Layer 5 of a small transformer language model trained on English Wikipedia (8 layers, counted from 0, width 128).
A neuron's activation on a vector x is GELU(weights . x + bias), where the dot is the dot product.

Input weights of the MLP neurons that the questions are about. A number n stands for (n - 128) times 0.0036.
n44 (bias -0.031): 153, 141, 151, 205, 94, 139, 118, 189, 102, 172, 101, 117, 93, 141, 149, 93, 121, 189, 168, 145, 128, 141, 146, 101, 187, 94, 153, 87, 164, 111, 161, 106, 147, 100, 174, 72, 130, 140, 127, 134, 106, 124, 134, 207, 140, 129, 132, 172, 110, 108, 144, 90, 181, 186, 145, 155, 118, 77, 128, 168, 103, 113, 115, 81, 60, 114, 128, 147, 88, 103, 138, 119, 89, 184, 149, 114, 146, 156, 135, 154, 219, 146, 173, 173, 115, 96, 136, 142, 94, 147, 116, 103, 149, 106, 186, 89, 80, 176, 90, 82, 133, 111, 179, 172, 129, 126, 157, 117, 150, 123, 117, 168, 123, 97, 111, 169, 166, 173, 91, 88, 87, 146, 112, 88, 157, 181, 130, 131
n47 (bias -0.031): 160, 133, 178, 153, 171, 165, 100, 137, 166, 116, 129, 177, 43, 117, 161, 128, 91, 132, 96, 165, 38, 107, 104, 138, 217, 105, 152, 115, 135, 157, 166, 99, 182, 86, 140, 90, 77, 190, 98, 102, 85, 130, 137, 137, 140, 114, 120, 93, 112, 115, 123, 134, 133, 69, 151, 135, 86, 159, 114, 157, 124, 165, 117, 131, 142, 196, 156, 52, 111, 131, 95, 135, 188, 140, 149, 137, 145, 194, 129, 58, 183, 191, 131, 145, 107, 96, 198, 166, 104, 145, 137, 146, 171, 80, 139, 140, 101, 170, 100, 90, 179, 76, 116, 70, 132, 116, 136, 177, 104, 155, 172, 163, 111, 145, 89, 144, 99, 88, 77, 85, 93, 127, 146, 111, 94, 179, 93, 140
n75 (bias -0.039): 142, 175, 145, 90, 183, 106, 113, 137, 128, 149, 103, 151, 138, 132, 73, 138, 131, 170, 148, 121, 202, 159, 143, 162, 154, 134, 124, 140, 130, 124, 139, 87, 92, 129, 100, 129, 135, 151, 93, 158, 150, 102, 114, 180, 94, 156, 136, 160, 195, 121, 141, 58, 133, 134, 96, 194, 122, 101, 119, 72, 122, 131, 80, 143, 157, 152, 155, 165, 159, 129, 95, 80, 131, 143, 145, 135, 119, 137, 169, 45, 131, 195, 109, 191, 131, 173, 83, 119, 163, 120, 179, 88, 111, 106, 102, 147, 180, 121, 125, 117, 182, 162, 56, 182, 129, 108, 214, 148, 128, 89, 96, 192, 145, 129, 101, 94, 143, 176, 81, 174, 99, 148, 125, 118, 78, 168, 142, 157
n98 (bias -0.024): 142, 164, 134, 73, 88, 89, 113, 133, 117, 138, 191, 128, 150, 137, 186, 137, 138, 113, 67, 151, 67, 81, 186, 117, 134, 167, 110, 141, 86, 154, 96, 168, 145, 96, 121, 109, 101, 149, 97, 78, 154, 107, 148, 146, 103, 91, 147, 170, 136, 121, 153, 105, 171, 125, 122, 153, 130, 147, 178, 107, 71, 125, 121, 164, 51, 137, 82, 139, 154, 116, 161, 114, 56, 123, 68, 101, 91, 149, 104, 154, 167, 140, 142, 112, 88, 131, 143, 134, 141, 112, 152, 112, 109, 116, 85, 104, 132, 159, 120, 117, 173, 128, 187, 166, 119, 159, 128, 139, 139, 98, 99, 102, 120, 71, 123, 129, 114, 154, 152, 143, 140, 129, 99, 160, 156, 143, 123, 172
n132 (bias -0.041): 121, 83, 171, 144, 58, 137, 145, 93, 147, 167, 43, 97, 106, 134, 155, 96, 156, 101, 72, 97, 82, 124, 149, 152, 106, 118, 172, 165, 141, 82, 146, 182, 184, 121, 160, 59, 162, 131, 187, 149, 146, 124, 127, 81, 135, 119, 108, 178, 124, 77, 95, 172, 109, 88, 112, 114, 141, 152, 136, 170, 149, 171, 106, 166, 36, 118, 94, 130, 149, 57, 115, 111, 146, 184, 108, 72, 164, 115, 64, 151, 173, 183, 141, 121, 120, 100, 114, 101, 110, 146, 147, 146, 118, 107, 145, 123, 169, 67, 183, 101, 158, 176, 142, 54, 112, 158, 97, 105, 143, 114, 144, 122, 129, 106, 143, 202, 195, 119, 158, 73, 158, 103, 124, 90, 136, 110, 107, 173
n141 (bias -0.048): 145, 114, 136, 164, 130, 145, 90, 121, 83, 133, 115, 142, 123, 131, 155, 178, 67, 146, 163, 81, 149, 111, 121, 126, 166, 110, 97, 84, 163, 113, 153, 53, 96, 107, 145, 184, 35, 71, 109, 107, 201, 93, 98, 96, 183, 230, 98, 55, 96, 98, 125, 109, 184, 139, 130, 57, 136, 135, 155, 143, 111, 82, 125, 115, 92, 166, 187, 96, 154, 189, 144, 136, 185, 129, 110, 180, 120, 116, 78, 167, 107, 125, 167, 53, 142, 100, 124, 126, 39, 69, 152, 120, 62, 113, 95, 161, 179, 227, 149, 116, 161, 154, 96, 104, 174, 152, 63, 176, 159, 190, 121, 170, 151, 152, 182, 82, 107, 155, 101, 168, 157, 144, 146, 134, 74, 131, 179, 92
n183 (bias -0.055): 163, 132, 129, 73, 153, 120, 112, 131, 112, 128, 117, 103, 121, 204, 137, 145, 120, 89, 122, 188, 174, 101, 172, 120, 118, 133, 118, 74, 69, 120, 183, 50, 122, 83, 90, 150, 141, 123, 116, 105, 140, 92, 123, 123, 122, 70, 144, 49, 131, 152, 111, 82, 144, 136, 88, 120, 96, 65, 97, 123, 126, 129, 157, 81, 112, 156, 111, 119, 123, 119, 141, 92, 93, 165, 106, 88, 184, 143, 156, 100, 166, 162, 175, 147, 142, 136, 189, 189, 122, 78, 136, 128, 114, 87, 175, 101, 151, 137, 140, 129, 107, 210, 99, 100, 142, 147, 135, 91, 81, 124, 51, 103, 137, 52, 137, 143, 112, 100, 129, 114, 103, 99, 71, 141, 183, 148, 138, 164
n243 (bias -0.005): 183, 126, 165, 192, 158, 99, 144, 112, 59, 113, 136, 127, 137, 120, 126, 204, 111, 95, 126, 91, 137, 132, 149, 160, 184, 128, 77, 147, 173, 103, 145, 72, 100, 105, 176, 114, 82, 93, 117, 146, 80, 54, 139, 137, 145, 153, 224, 185, 151, 93, 89, 170, 130, 95, 166, 185, 180, 84, 215, 163, 156, 148, 117, 180, 178, 155, 171, 142, 85, 143, 156, 125, 148, 220, 94, 141, 127, 130, 126, 98, 112, 183, 143, 157, 99, 137, 114, 130, 186, 147, 111, 87, 125, 136, 114, 128, 70, 161, 122, 202, 83, 168, 102, 127, 130, 107, 196, 91, 166, 203, 137, 155, 98, 141, 96, 160, 184, 121, 122, 149, 178, 111, 14, 115, 136, 147, 141, 158
n248 (bias -0.047): 115, 133, 147, 129, 147, 135, 123, 89, 126, 160, 164, 111, 190, 137, 149, 74, 129, 114, 107, 141, 102, 120, 113, 111, 90, 150, 76, 123, 151, 95, 118, 136, 196, 92, 203, 116, 143, 145, 146, 35, 61, 98, 114, 108, 93, 107, 189, 98, 126, 93, 130, 92, 86, 140, 137, 195, 121, 87, 74, 64, 110, 107, 72, 120, 126, 127, 171, 195, 63, 114, 144, 151, 129, 41, 120, 137, 120, 172, 146, 110, 77, 172, 112, 124, 172, 147, 236, 45, 179, 89, 92, 147, 208, 51, 122, 138, 158, 152, 155, 106, 84, 126, 124, 88, 76, 100, 169, 128, 101, 144, 90, 195, 107, 91, 102, 120, 103, 154, 54, 75, 109, 178, 68, 91, 133, 182, 194, 188
n258 (bias -0.061): 87, 101, 192, 131, 68, 126, 118, 104, 122, 193, 83, 170, 137, 95, 151, 46, 82, 129, 165, 99, 141, 120, 86, 116, 144, 148, 126, 74, 64, 119, 188, 148, 151, 120, 192, 131, 164, 115, 165, 54, 129, 126, 94, 134, 116, 183, 96, 50, 93, 205, 112, 132, 96, 180, 171, 116, 77, 100, 192, 168, 69, 84, 150, 156, 104, 168, 101, 145, 135, 114, 111, 142, 117, 102, 107, 79, 165, 115, 184, 85, 34, 92, 114, 108, 104, 135, 165, 184, 122, 180, 187, 88, 47, 52, 157, 108, 78, 88, 137, 104, 159, 76, 78, 185, 184, 154, 81, 163, 126, 91, 135, 144, 120, 89, 144, 121, 129, 128, 83, 89, 94, 185, 173, 136, 119, 135, 125, 109
n289 (bias -0.031): 152, 145, 76, 106, 119, 92, 162, 150, 161, 114, 149, 71, 119, 133, 196, 90, 183, 116, 115, 143, 122, 193, 76, 145, 129, 162, 164, 139, 156, 136, 133, 109, 169, 160, 164, 87, 121, 194, 100, 158, 143, 188, 173, 119, 163, 114, 116, 140, 104, 143, 123, 138, 66, 96, 54, 206, 114, 118, 74, 120, 73, 129, 104, 111, 175, 124, 78, 121, 107, 55, 104, 90, 117, 98, 138, 126, 82, 89, 74, 86, 186, 129, 136, 94, 93, 125, 165, 158, 110, 90, 103, 62, 121, 116, 70, 158, 129, 93, 152, 154, 102, 114, 143, 82, 105, 123, 214, 84, 130, 218, 102, 149, 151, 114, 202, 156, 125, 173, 147, 115, 108, 109, 103, 148, 91, 125, 218, 158
n333 (bias 0.001): 161, 72, 109, 143, 135, 73, 91, 159, 60, 162, 134, 102, 72, 144, 198, 137, 101, 174, 120, 186, 124, 115, 103, 164, 185, 134, 122, 126, 131, 121, 158, 93, 94, 117, 175, 75, 194, 113, 142, 179, 183, 96, 49, 138, 110, 98, 111, 94, 141, 170, 117, 88, 107, 102, 149, 132, 152, 110, 191, 132, 138, 102, 194, 160, 139, 145, 153, 152, 194, 80, 190, 157, 170, 76, 112, 76, 151, 69, 122, 120, 107, 169, 202, 32, 117, 95, 119, 89, 96, 209, 119, 108, 161, 139, 122, 118, 95, 104, 155, 157, 141, 149, 164, 187, 124, 126, 134, 178, 82, 120, 163, 99, 154, 119, 143, 184, 163, 179, 163, 62, 76, 121, 118, 156, 173, 185, 94, 138
n386 (bias -0.028): 125, 174, 130, 141, 101, 124, 214, 109, 139, 102, 97, 135, 143, 155, 73, 62, 131, 154, 155, 147, 190, 105, 143, 84, 85, 101, 153, 97, 113, 154, 119, 159, 143, 133, 126, 153, 147, 130, 110, 107, 182, 169, 91, 92, 58, 99, 122, 214, 57, 164, 67, 106, 179, 110, 193, 85, 76, 9, 149, 105, 98, 173, 137, 137, 150, 134, 113, 111, 140, 120, 138, 111, 125, 100, 126, 135, 76, 113, 66, 106, 149, 180, 153, 124, 136, 133, 118, 88, 87, 95, 195, 152, 119, 123, 88, 97, 138, 159, 58, 102, 100, 142, 185, 145, 82, 95, 176, 151, 192, 92, 120, 147, 167, 106, 112, 82, 161, 144, 124, 188, 145, 103, 126, 106, 153, 153, 118, 166
n420 (bias -0.046): 140, 156, 150, 167, 116, 138, 166, 142, 151, 165, 87, 157, 145, 144, 110, 35, 137, 133, 117, 137, 114, 74, 67, 109, 128, 198, 119, 148, 70, 212, 123, 132, 137, 107, 86, 91, 98, 121, 199, 127, 66, 192, 79, 78, 160, 84, 153, 82, 100, 154, 164, 115, 96, 114, 128, 139, 156, 72, 102, 132, 118, 159, 99, 168, 111, 140, 81, 116, 157, 119, 126, 122, 125, 186, 119, 112, 67, 118, 131, 101, 135, 150, 172, 82, 137, 137, 185, 46, 93, 99, 150, 120, 127, 63, 120, 123, 174, 88, 179, 129, 152, 120, 32, 95, 148, 134, 110, 154, 91, 179, 178, 118, 117, 54, 131, 135, 169, 95, 175, 125, 98, 135, 135, 105, 144, 83, 95, 176
n467 (bias -0.033): 156, 136, 122, 59, 149, 134, 146, 125, 103, 131, 121, 145, 130, 135, 156, 81, 91, 213, 106, 92, 171, 164, 124, 119, 163, 118, 159, 144, 142, 132, 139, 175, 145, 102, 95, 131, 70, 156, 176, 154, 156, 113, 126, 172, 27, 172, 112, 106, 161, 166, 229, 130, 113, 131, 65, 97, 115, 137, 86, 139, 99, 198, 36, 88, 158, 121, 97, 153, 78, 133, 93, 100, 51, 152, 122, 110, 165, 96, 137, 121, 122, 95, 106, 152, 136, 138, 171, 149, 130, 134, 177, 153, 79, 91, 167, 100, 76, 168, 99, 102, 124, 126, 122, 168, 124, 93, 181, 113, 85, 150, 166, 128, 134, 112, 75, 148, 115, 70, 139, 126, 176, 152, 149, 193, 74, 82, 100, 125

Each question shows a token from some text and the vector x that enters the MLP there. A number n stands for (n - 128) times 0.05.

"ated": 98, 165, 129, 140, 109, 179, 126, 144, 149, 118, 122, 128, 124, 119, 127, 177, 123, 109, 153, 138, 93, 109, 128, 107, 90, 132, 109, 60, 105, 116, 118, 123, 112, 147, 115, 125, 141, 133, 148, 116, 117, 150, 137, 173, 118, 169, 110, 114, 173, 130, 137, 151, 87, 111, 117, 151, 152, 161, 133, 111, 153, 142, 120, 110, 134, 118, 145, 100, 139, 136, 108, 133, 105, 116, 123, 88, 108, 144, 149, 131, 126, 116, 167, 145, 152, 114, 151, 134, 124, 82, 115, 144, 170, 148, 138, 153, 157, 128, 97, 108, 123, 138, 140, 123, 117, 153, 160, 122, 122, 126, 134, 89, 102, 156, 143, 97, 116, 113, 149, 117, 130, 99, 144, 111, 123, 143, 137, 124
Which three neurons fire most, strongest first? n47, n183, n248

"amb": 131, 120, 113, 106, 93, 126, 162, 142, 102, 100, 138, 137, 99, 97, 144, 147, 105, 128, 154, 107, 112, 115, 122, 105, 101, 109, 131, 142, 153, 146, 105, 154, 106, 135, 107, 125, 96, 101, 132, 132, 161, 153, 138, 147, 124, 123, 142, 120, 147, 144, 118, 104, 109, 98, 122, 127, 144, 164, 107, 123, 141, 122, 145, 121, 127, 143, 152, 118, 98, 121, 142, 140, 204, 141, 119, 147, 153, 105, 125, 148, 118, 101, 151, 148, 128, 131, 112, 152, 123, 100, 138, 159, 114, 154, 89, 136, 160, 126, 122, 152, 114, 120, 155, 115, 137, 129, 163, 100, 116, 94, 117, 78, 134, 163, 182, 120, 134, 174, 91, 145, 130, 122, 139, 121, 138, 85, 135, 122
The neuron with the highest activation: n141

"ed": 117, 140, 134, 134, 124, 172, 133, 140, 108, 117, 118, 133, 141, 135, 120, 175, 136, 125, 149, 120, 105, 95, 136, 98, 105, 125, 114, 47, 126, 124, 130, 148, 101, 125, 105, 106, 142, 139, 151, 124, 116, 164, 141, 167, 111, 168, 127, 108, 172, 154, 138, 173, 110, 119, 114, 160, 120, 129, 130, 115, 145, 143, 156, 139, 112, 131, 147, 133, 128, 112, 136, 141, 106, 114, 111, 103, 153, 145, 152, 119, 98, 103, 153, 123, 122, 98, 141, 137, 161, 94, 108, 147, 143, 140, 159, 126, 136, 117, 108, 99, 101, 145, 118, 163, 132, 147, 138, 129, 121, 128, 108, 75, 118, 188, 120, 103, 90, 113, 143, 122, 111, 112, 165, 132, 116, 131, 136, 133
Which three neurons fire most, strongest first? n258, n183, n467

"out": 129, 175, 96, 121, 110, 155, 115, 153, 107, 128, 117, 132, 97, 135, 144, 142, 157, 128, 156, 154, 123, 91, 127, 111, 121, 127, 100, 79, 129, 146, 120, 156, 159, 110, 122, 108, 136, 115, 127, 125, 118, 166, 142, 154, 153, 142, 126, 119, 143, 120, 125, 137, 111, 143, 95, 170, 149, 169, 80, 113, 145, 75, 158, 112, 114, 122, 122, 116, 102, 133, 127, 151, 187, 122, 102, 174, 146, 99, 151, 95, 108, 92, 124, 145, 111, 99, 144, 138, 126, 115, 127, 129, 122, 133, 112, 115, 117, 124, 108, 125, 101, 163, 141, 149, 129, 125, 123, 136, 116, 123, 105, 131, 146, 115, 145, 126, 121, 145, 114, 161, 154, 161, 130, 97, 147, 109, 138, 135
The two highest activations, in order: n289, n248

"in": 119, 137, 98, 112, 132, 136, 141, 131, 116, 117, 135, 100, 84, 122, 129, 136, 120, 113, 118, 152, 166, 95, 158, 146, 119, 115, 95, 117, 88, 140, 115, 123, 87, 154, 98, 150, 125, 103, 141, 147, 131, 155, 153, 143, 122, 157, 120, 135, 149, 119, 151, 127, 127, 90, 113, 135, 186, 170, 97, 116, 166, 97, 158, 106, 147, 134, 112, 150, 113, 181, 147, 102, 142, 140, 142, 143, 152, 137, 111, 147, 105, 71, 154, 143, 153, 117, 133, 153, 109, 149, 147, 109, 129, 135, 96, 134, 136, 117, 128, 114, 98, 141, 132, 141, 145, 138, 143, 129, 119, 114, 141, 102, 132, 147, 121, 95, 135, 125, 150, 84, 125, 97, 165, 117, 120, 96, 141, 127
Which neuron fires most, and how strongly? n141, at about 0.53

" and": 114, 147, 130, 147, 139, 150, 171, 145, 117, 138, 94, 98, 131, 133, 136, 135, 156, 119, 153, 142, 109, 123, 151, 68, 119, 95, 96, 50, 118, 119, 117, 123, 132, 127, 137, 106, 161, 133, 150, 159, 131, 155, 136, 132, 121, 150, 140, 145, 170, 126, 74, 117, 146, 86, 107, 136, 121, 149, 113, 119, 132, 146, 136, 134, 121, 115, 144, 109, 112, 117, 141, 122, 119, 132, 120, 126, 111, 146, 146, 138, 130, 95, 164, 151, 110, 67, 114, 150, 129, 135, 123, 143, 140, 161, 158, 157, 123, 133, 132, 77, 102, 123, 125, 128, 135, 160, 149, 77, 132, 117, 121, 75, 132, 155, 127, 123, 143, 130, 140, 127, 110, 134, 147, 132, 139, 124, 147, 132
The neuron with the highest activation: n44

",": 132, 164, 107, 124, 141, 165, 151, 159, 105, 111, 121, 130, 152, 106, 174, 135, 131, 93, 119, 133, 85, 107, 161, 114, 114, 102, 123, 98, 133, 110, 122, 132, 127, 106, 125, 125, 160, 104, 159, 148, 146, 164, 173, 142, 126, 136, 146, 126, 130, 126, 127, 133, 130, 117, 113, 141, 171, 125, 105, 113, 141, 149, 151, 127, 103, 134, 115, 124, 140, 92, 146, 140, 140, 105, 151, 127, 111, 91, 168, 135, 155, 115, 137, 139, 123, 47, 62, 107, 132, 126, 110, 158, 136, 127, 123, 156, 122, 116, 124, 124, 111, 118, 119, 115, 120, 158, 123, 150, 134, 118, 125, 101, 142, 171, 138, 101, 132, 137, 143, 120, 102, 140, 167, 108, 145, 129, 116, 134
The neuron with the highest activation: n132

" Sh": 134, 128, 129, 128, 107, 98, 134, 134, 114, 120, 153, 123, 131, 110, 131, 154, 117, 121, 138, 127, 109, 136, 130, 101, 116, 132, 131, 144, 112, 147, 117, 154, 131, 122, 160, 139, 125, 120, 154, 150, 111, 173, 160, 109, 109, 106, 137, 134, 128, 166, 118, 151, 114, 114, 93, 127, 150, 145, 104, 134, 152, 101, 113, 106, 102, 151, 145, 114, 149, 69, 145, 98, 149, 133, 105, 177, 98, 149, 151, 133, 124, 88, 165, 137, 135, 103, 141, 165, 150, 112, 109, 123, 117, 135, 149, 131, 153, 99, 120, 131, 129, 100, 160, 121, 83, 115, 159, 151, 125, 103, 118, 83, 135, 152, 120, 115, 131, 134, 87, 132, 113, 162, 198, 113, 110, 114, 167, 137
Which neuron fires most, and how strongly? n289, at about 2.3

"es": 139, 147, 124, 143, 129, 158, 164, 163, 117, 133, 95, 141, 124, 137, 146, 116, 122, 116, 137, 122, 110, 116, 106, 106, 136, 102, 113, 71, 126, 149, 123, 131, 153, 151, 115, 146, 94, 103, 174, 139, 118, 164, 134, 115, 87, 95, 97, 148, 126, 129, 88, 140, 112, 91, 108, 122, 176, 136, 129, 97, 107, 168, 179, 113, 126, 159, 161, 130, 117, 142, 147, 152, 159, 130, 135, 132, 123, 97, 120, 101, 161, 114, 130, 135, 115, 156, 143, 125, 130, 116, 129, 149, 121, 128, 132, 163, 151, 124, 135, 115, 94, 117, 127, 147, 141, 100, 136, 133, 140, 101, 128, 100, 110, 169, 132, 121, 107, 137, 94, 142, 110, 126, 185, 117, 120, 90, 121, 155
Which neuron fires most, and how strongly? n386, at about 2.9

"c": 120, 132, 114, 141, 129, 162, 116, 115, 130, 132, 164, 131, 121, 137, 121, 169, 142, 103, 126, 91, 127, 105, 147, 114, 104, 115, 105, 140, 103, 134, 110, 143, 129, 148, 115, 147, 160, 115, 118, 133, 95, 134, 119, 145, 100, 160, 106, 121, 143, 85, 128, 134, 126, 97, 124, 110, 187, 156, 111, 80, 142, 170, 143, 95, 137, 114, 151, 124, 88, 135, 127, 153, 145, 136, 199, 127, 149, 124, 156, 114, 88, 130, 168, 151, 150, 146, 116, 152, 107, 128, 118, 98, 144, 158, 127, 141, 169, 117, 110, 91, 117, 118, 120, 143, 144, 124, 136, 88, 122, 120, 134, 122, 143, 182, 137, 110, 133, 124, 131, 94, 102, 124, 133, 115, 118, 112, 146, 110
The neuron with the highest activation: n75

"==\n\n": 136, 154, 118, 134, 132, 127, 153, 144, 114, 132, 125, 78, 132, 105, 140, 108, 98, 74, 131, 154, 99, 106, 176, 96, 117, 87, 126, 55, 94, 139, 154, 144, 129, 138, 141, 132, 144, 143, 126, 155, 115, 161, 153, 168, 131, 131, 137, 117, 151, 114, 110, 151, 106, 130, 126, 110, 99, 154, 113, 115, 119, 135, 137, 125, 133, 147, 155, 108, 147, 113, 117, 120, 128, 155, 131, 129, 148, 90, 109, 126, 123, 84, 130, 181, 163, 112, 104, 154, 135, 137, 107, 149, 131, 121, 126, 127, 146, 121, 95, 112, 126, 132, 129, 132, 138, 145, 118, 156, 123, 99, 147, 119, 151, 150, 106, 123, 135, 121, 91, 121, 151, 150, 161, 125, 159, 124, 110, 144
Which three neurons fire most, strongest first? n47, n258, n44

" was": 121, 158, 114, 143, 108, 148, 144, 149, 120, 144, 109, 118, 129, 106, 150, 100, 106, 120, 132, 134, 83, 106, 164, 121, 91, 125, 107, 57, 112, 131, 118, 141, 127, 134, 123, 130, 153, 127, 128, 176, 108, 193, 146, 129, 124, 145, 145, 114, 170, 127, 146, 151, 111, 106, 89, 117, 122, 164, 126, 122, 129, 155, 133, 132, 132, 157, 145, 106, 115, 99, 107, 139, 107, 143, 94, 116, 120, 153, 128, 137, 131, 97, 165, 139, 135, 91, 113, 121, 143, 145, 129, 129, 155, 141, 151, 145, 147, 130, 112, 105, 101, 131, 93, 119, 129, 157, 122, 125, 120, 126, 151, 87, 164, 171, 131, 108, 107, 106, 138, 116, 116, 146, 164, 136, 146, 110, 122, 135
The neuron with the highest activation: n420

"ole": 110, 123, 126, 102, 121, 175, 134, 174, 124, 119, 160, 127, 91, 115, 125, 159, 179, 119, 135, 130, 120, 137, 173, 105, 141, 110, 122, 109, 126, 118, 130, 134, 143, 127, 118, 101, 116, 101, 133, 108, 104, 126, 126, 164, 78, 117, 140, 131, 110, 117, 83, 134, 88, 102, 102, 152, 133, 174, 146, 146, 146, 148, 175, 124, 93, 134, 114, 133, 133, 114, 121, 155, 138, 137, 122, 128, 132, 119, 137, 140, 100, 136, 169, 154, 140, 111, 141, 92, 155, 134, 106, 113, 134, 142, 141, 129, 165, 105, 106, 152, 122, 142, 149, 149, 131, 125, 164, 122, 126, 138, 97, 110, 115, 164, 103, 120, 129, 160, 129, 119, 129, 112, 133, 111, 98, 69, 156, 153
Which three neurons fire most, strongest first? n243, n132, n98

"ag": 125, 117, 103, 106, 88, 153, 154, 119, 121, 131, 115, 110, 138, 117, 114, 154, 157, 87, 142, 155, 139, 114, 137, 125, 119, 124, 121, 115, 150, 144, 107, 179, 122, 112, 126, 108, 135, 86, 145, 129, 132, 145, 145, 147, 116, 154, 148, 88, 156, 137, 111, 93, 119, 133, 114, 151, 143, 159, 106, 135, 157, 141, 133, 109, 123, 173, 145, 144, 131, 100, 157, 135, 172, 137, 107, 143, 156, 121, 148, 157, 130, 114, 134, 135, 103, 99, 131, 158, 113, 125, 149, 113, 113, 127, 102, 118, 162, 105, 93, 143, 125, 143, 137, 147, 134, 113, 127, 147, 104, 92, 82, 77, 148, 168, 162, 136, 135, 109, 112, 113, 136, 110, 156, 108, 122, 85, 120, 147
The two highest activations, in order: n132, n183

"ap": 139, 145, 97, 130, 130, 160, 148, 160, 163, 152, 132, 150, 136, 103, 114, 147, 131, 143, 151, 141, 142, 138, 135, 88, 132, 116, 159, 88, 109, 158, 149, 92, 121, 128, 112, 134, 123, 124, 149, 146, 151, 124, 152, 150, 96, 98, 132, 133, 114, 126, 91, 117, 111, 96, 82, 135, 145, 131, 146, 118, 102, 104, 152, 132, 143, 157, 132, 92, 138, 135, 137, 149, 160, 150, 148, 144, 98, 105, 138, 160, 92, 115, 122, 136, 144, 118, 130, 127, 130, 103, 126, 170, 126, 125, 130, 112, 158, 137, 138, 122, 132, 111, 142, 118, 94, 122, 128, 92, 127, 112, 169, 79, 109, 172, 159, 98, 114, 166, 114, 136, 78, 129, 126, 111, 134, 96, 120, 125
The neuron with the highest activation: n386

"186": 152, 155, 101, 141, 125, 162, 182, 127, 117, 126, 122, 147, 91, 95, 162, 184, 129, 123, 139, 125, 115, 74, 132, 96, 125, 99, 101, 98, 125, 141, 128, 146, 157, 132, 156, 89, 125, 132, 136, 144, 136, 174, 142, 144, 119, 129, 96, 112, 139, 143, 103, 130, 127, 101, 125, 151, 138, 170, 130, 128, 117, 140, 155, 140, 121, 141, 128, 125, 141, 123, 159, 113, 121, 119, 133, 170, 99, 139, 141, 94, 111, 95, 125, 153, 125, 124, 78, 125, 104, 120, 134, 147, 129, 114, 95, 151, 144, 131, 92, 104, 115, 104, 159, 158, 126, 132, 129, 171, 156, 119, 139, 94, 145, 149, 110, 114, 125, 149, 112, 117, 107, 125, 148, 114, 162, 87, 126, 112
Which neuron fires most, and how strongly? n386, at about 1.9

"9": 158, 159, 110, 134, 88, 121, 140, 145, 115, 133, 114, 131, 138, 91, 128, 151, 105, 164, 165, 120, 106, 90, 141, 97, 82, 108, 112, 117, 109, 122, 128, 135, 110, 154, 134, 125, 138, 117, 115, 172, 100, 154, 167, 126, 126, 154, 162, 131, 102, 102, 117, 144, 117, 109, 137, 151, 165, 150, 122, 90, 111, 116, 138, 138, 129, 131, 135, 97, 132, 142, 141, 140, 135, 108, 115, 166, 119, 135, 143, 110, 117, 105, 137, 164, 130, 164, 90, 113, 141, 138, 131, 157, 134, 143, 126, 188, 112, 116, 86, 107, 116, 112, 142, 154, 137, 165, 131, 133, 112, 121, 120, 104, 141, 184, 113, 137, 85, 134, 147, 96, 143, 106, 120, 118, 139, 108, 156, 107
The neuron with the highest activation: n243

"amil": 121, 119, 106, 154, 130, 141, 130, 100, 146, 122, 168, 101, 122, 131, 110, 171, 129, 128, 151, 127, 113, 107, 149, 141, 93, 105, 71, 112, 120, 155, 87, 115, 115, 118, 135, 138, 162, 88, 124, 127, 113, 142, 156, 114, 140, 114, 152, 119, 133, 164, 120, 89, 131, 123, 109, 134, 155, 172, 126, 114, 146, 95, 123, 135, 132, 95, 124, 149, 103, 126, 176, 149, 146, 144, 87, 138, 124, 114, 128, 128, 135, 130, 154, 182, 138, 138, 116, 152, 157, 144, 109, 133, 113, 145, 112, 123, 147, 138, 142, 109, 126, 149, 113, 126, 165, 129, 135, 94, 133, 99, 126, 99, 115, 159, 142, 93, 152, 152, 115, 104, 134, 82, 136, 96, 134, 131, 128, 160
Which neuron fires most, and how strongly? n243, at about 2

"or": 155, 183, 126, 124, 159, 154, 170, 148, 128, 112, 126, 126, 134, 107, 146, 149, 144, 139, 168, 137, 142, 85, 96, 130, 103, 128, 110, 94, 91, 170, 115, 127, 96, 102, 139, 128, 132, 116, 162, 141, 140, 133, 134, 151, 132, 106, 163, 136, 115, 148, 137, 113, 129, 123, 108, 143, 156, 129, 110, 113, 148, 96, 143, 132, 149, 125, 131, 90, 109, 152, 162, 106, 176, 144, 133, 141, 160, 120, 145, 113, 130, 86, 127, 150, 106, 109, 123, 128, 93, 115, 154, 158, 111, 128, 143, 136, 152, 113, 148, 121, 122, 105, 111, 124, 134, 152, 133, 107, 126, 142, 110, 81, 109, 148, 129, 113, 124, 125, 126, 135, 96, 123, 131, 93, 100, 75, 145, 132
The neuron with the highest activation: n420

"ive": 107, 135, 123, 127, 128, 153, 120, 178, 104, 127, 105, 111, 111, 154, 139, 146, 147, 114, 128, 130, 128, 115, 154, 92, 124, 135, 116, 51, 126, 132, 148, 142, 106, 126, 144, 113, 147, 122, 129, 117, 101, 120, 141, 165, 103, 146, 127, 154, 162, 111, 98, 125, 113, 111, 130, 145, 126, 167, 117, 121, 135, 107, 166, 155, 105, 140, 113, 146, 111, 138, 123, 126, 133, 104, 117, 127, 105, 148, 141, 150, 83, 84, 154, 138, 147, 93, 155, 157, 140, 100, 118, 163, 144, 144, 134, 133, 152, 121, 116, 113, 144, 113, 152, 143, 134, 181, 143, 112, 127, 134, 105, 80, 112, 176, 130, 106, 108, 92, 145, 159, 105, 112, 146, 134, 124, 121, 134, 129
The two highest activations, in order: n98, n183

"-B": 131, 155, 108, 161, 126, 158, 148, 171, 136, 104, 127, 139, 138, 116, 137, 138, 137, 95, 131, 131, 108, 115, 129, 91, 156, 109, 125, 143, 160, 114, 110, 162, 144, 121, 127, 117, 127, 152, 105, 158, 132, 186, 160, 147, 118, 116, 143, 134, 123, 107, 102, 118, 85, 155, 123, 119, 143, 151, 100, 133, 132, 122, 172, 120, 142, 106, 112, 115, 82, 99, 138, 136, 192, 128, 123, 142, 123, 114, 154, 99, 106, 103, 108, 127, 136, 101, 129, 118, 166, 99, 118, 137, 145, 108, 101, 151, 125, 139, 109, 112, 106, 96, 160, 113, 121, 134, 110, 140, 129, 103, 132, 69, 148, 160, 148, 106, 102, 160, 95, 157, 111, 133, 160, 130, 125, 139, 136, 138
The two highest activations, in order: n289, n47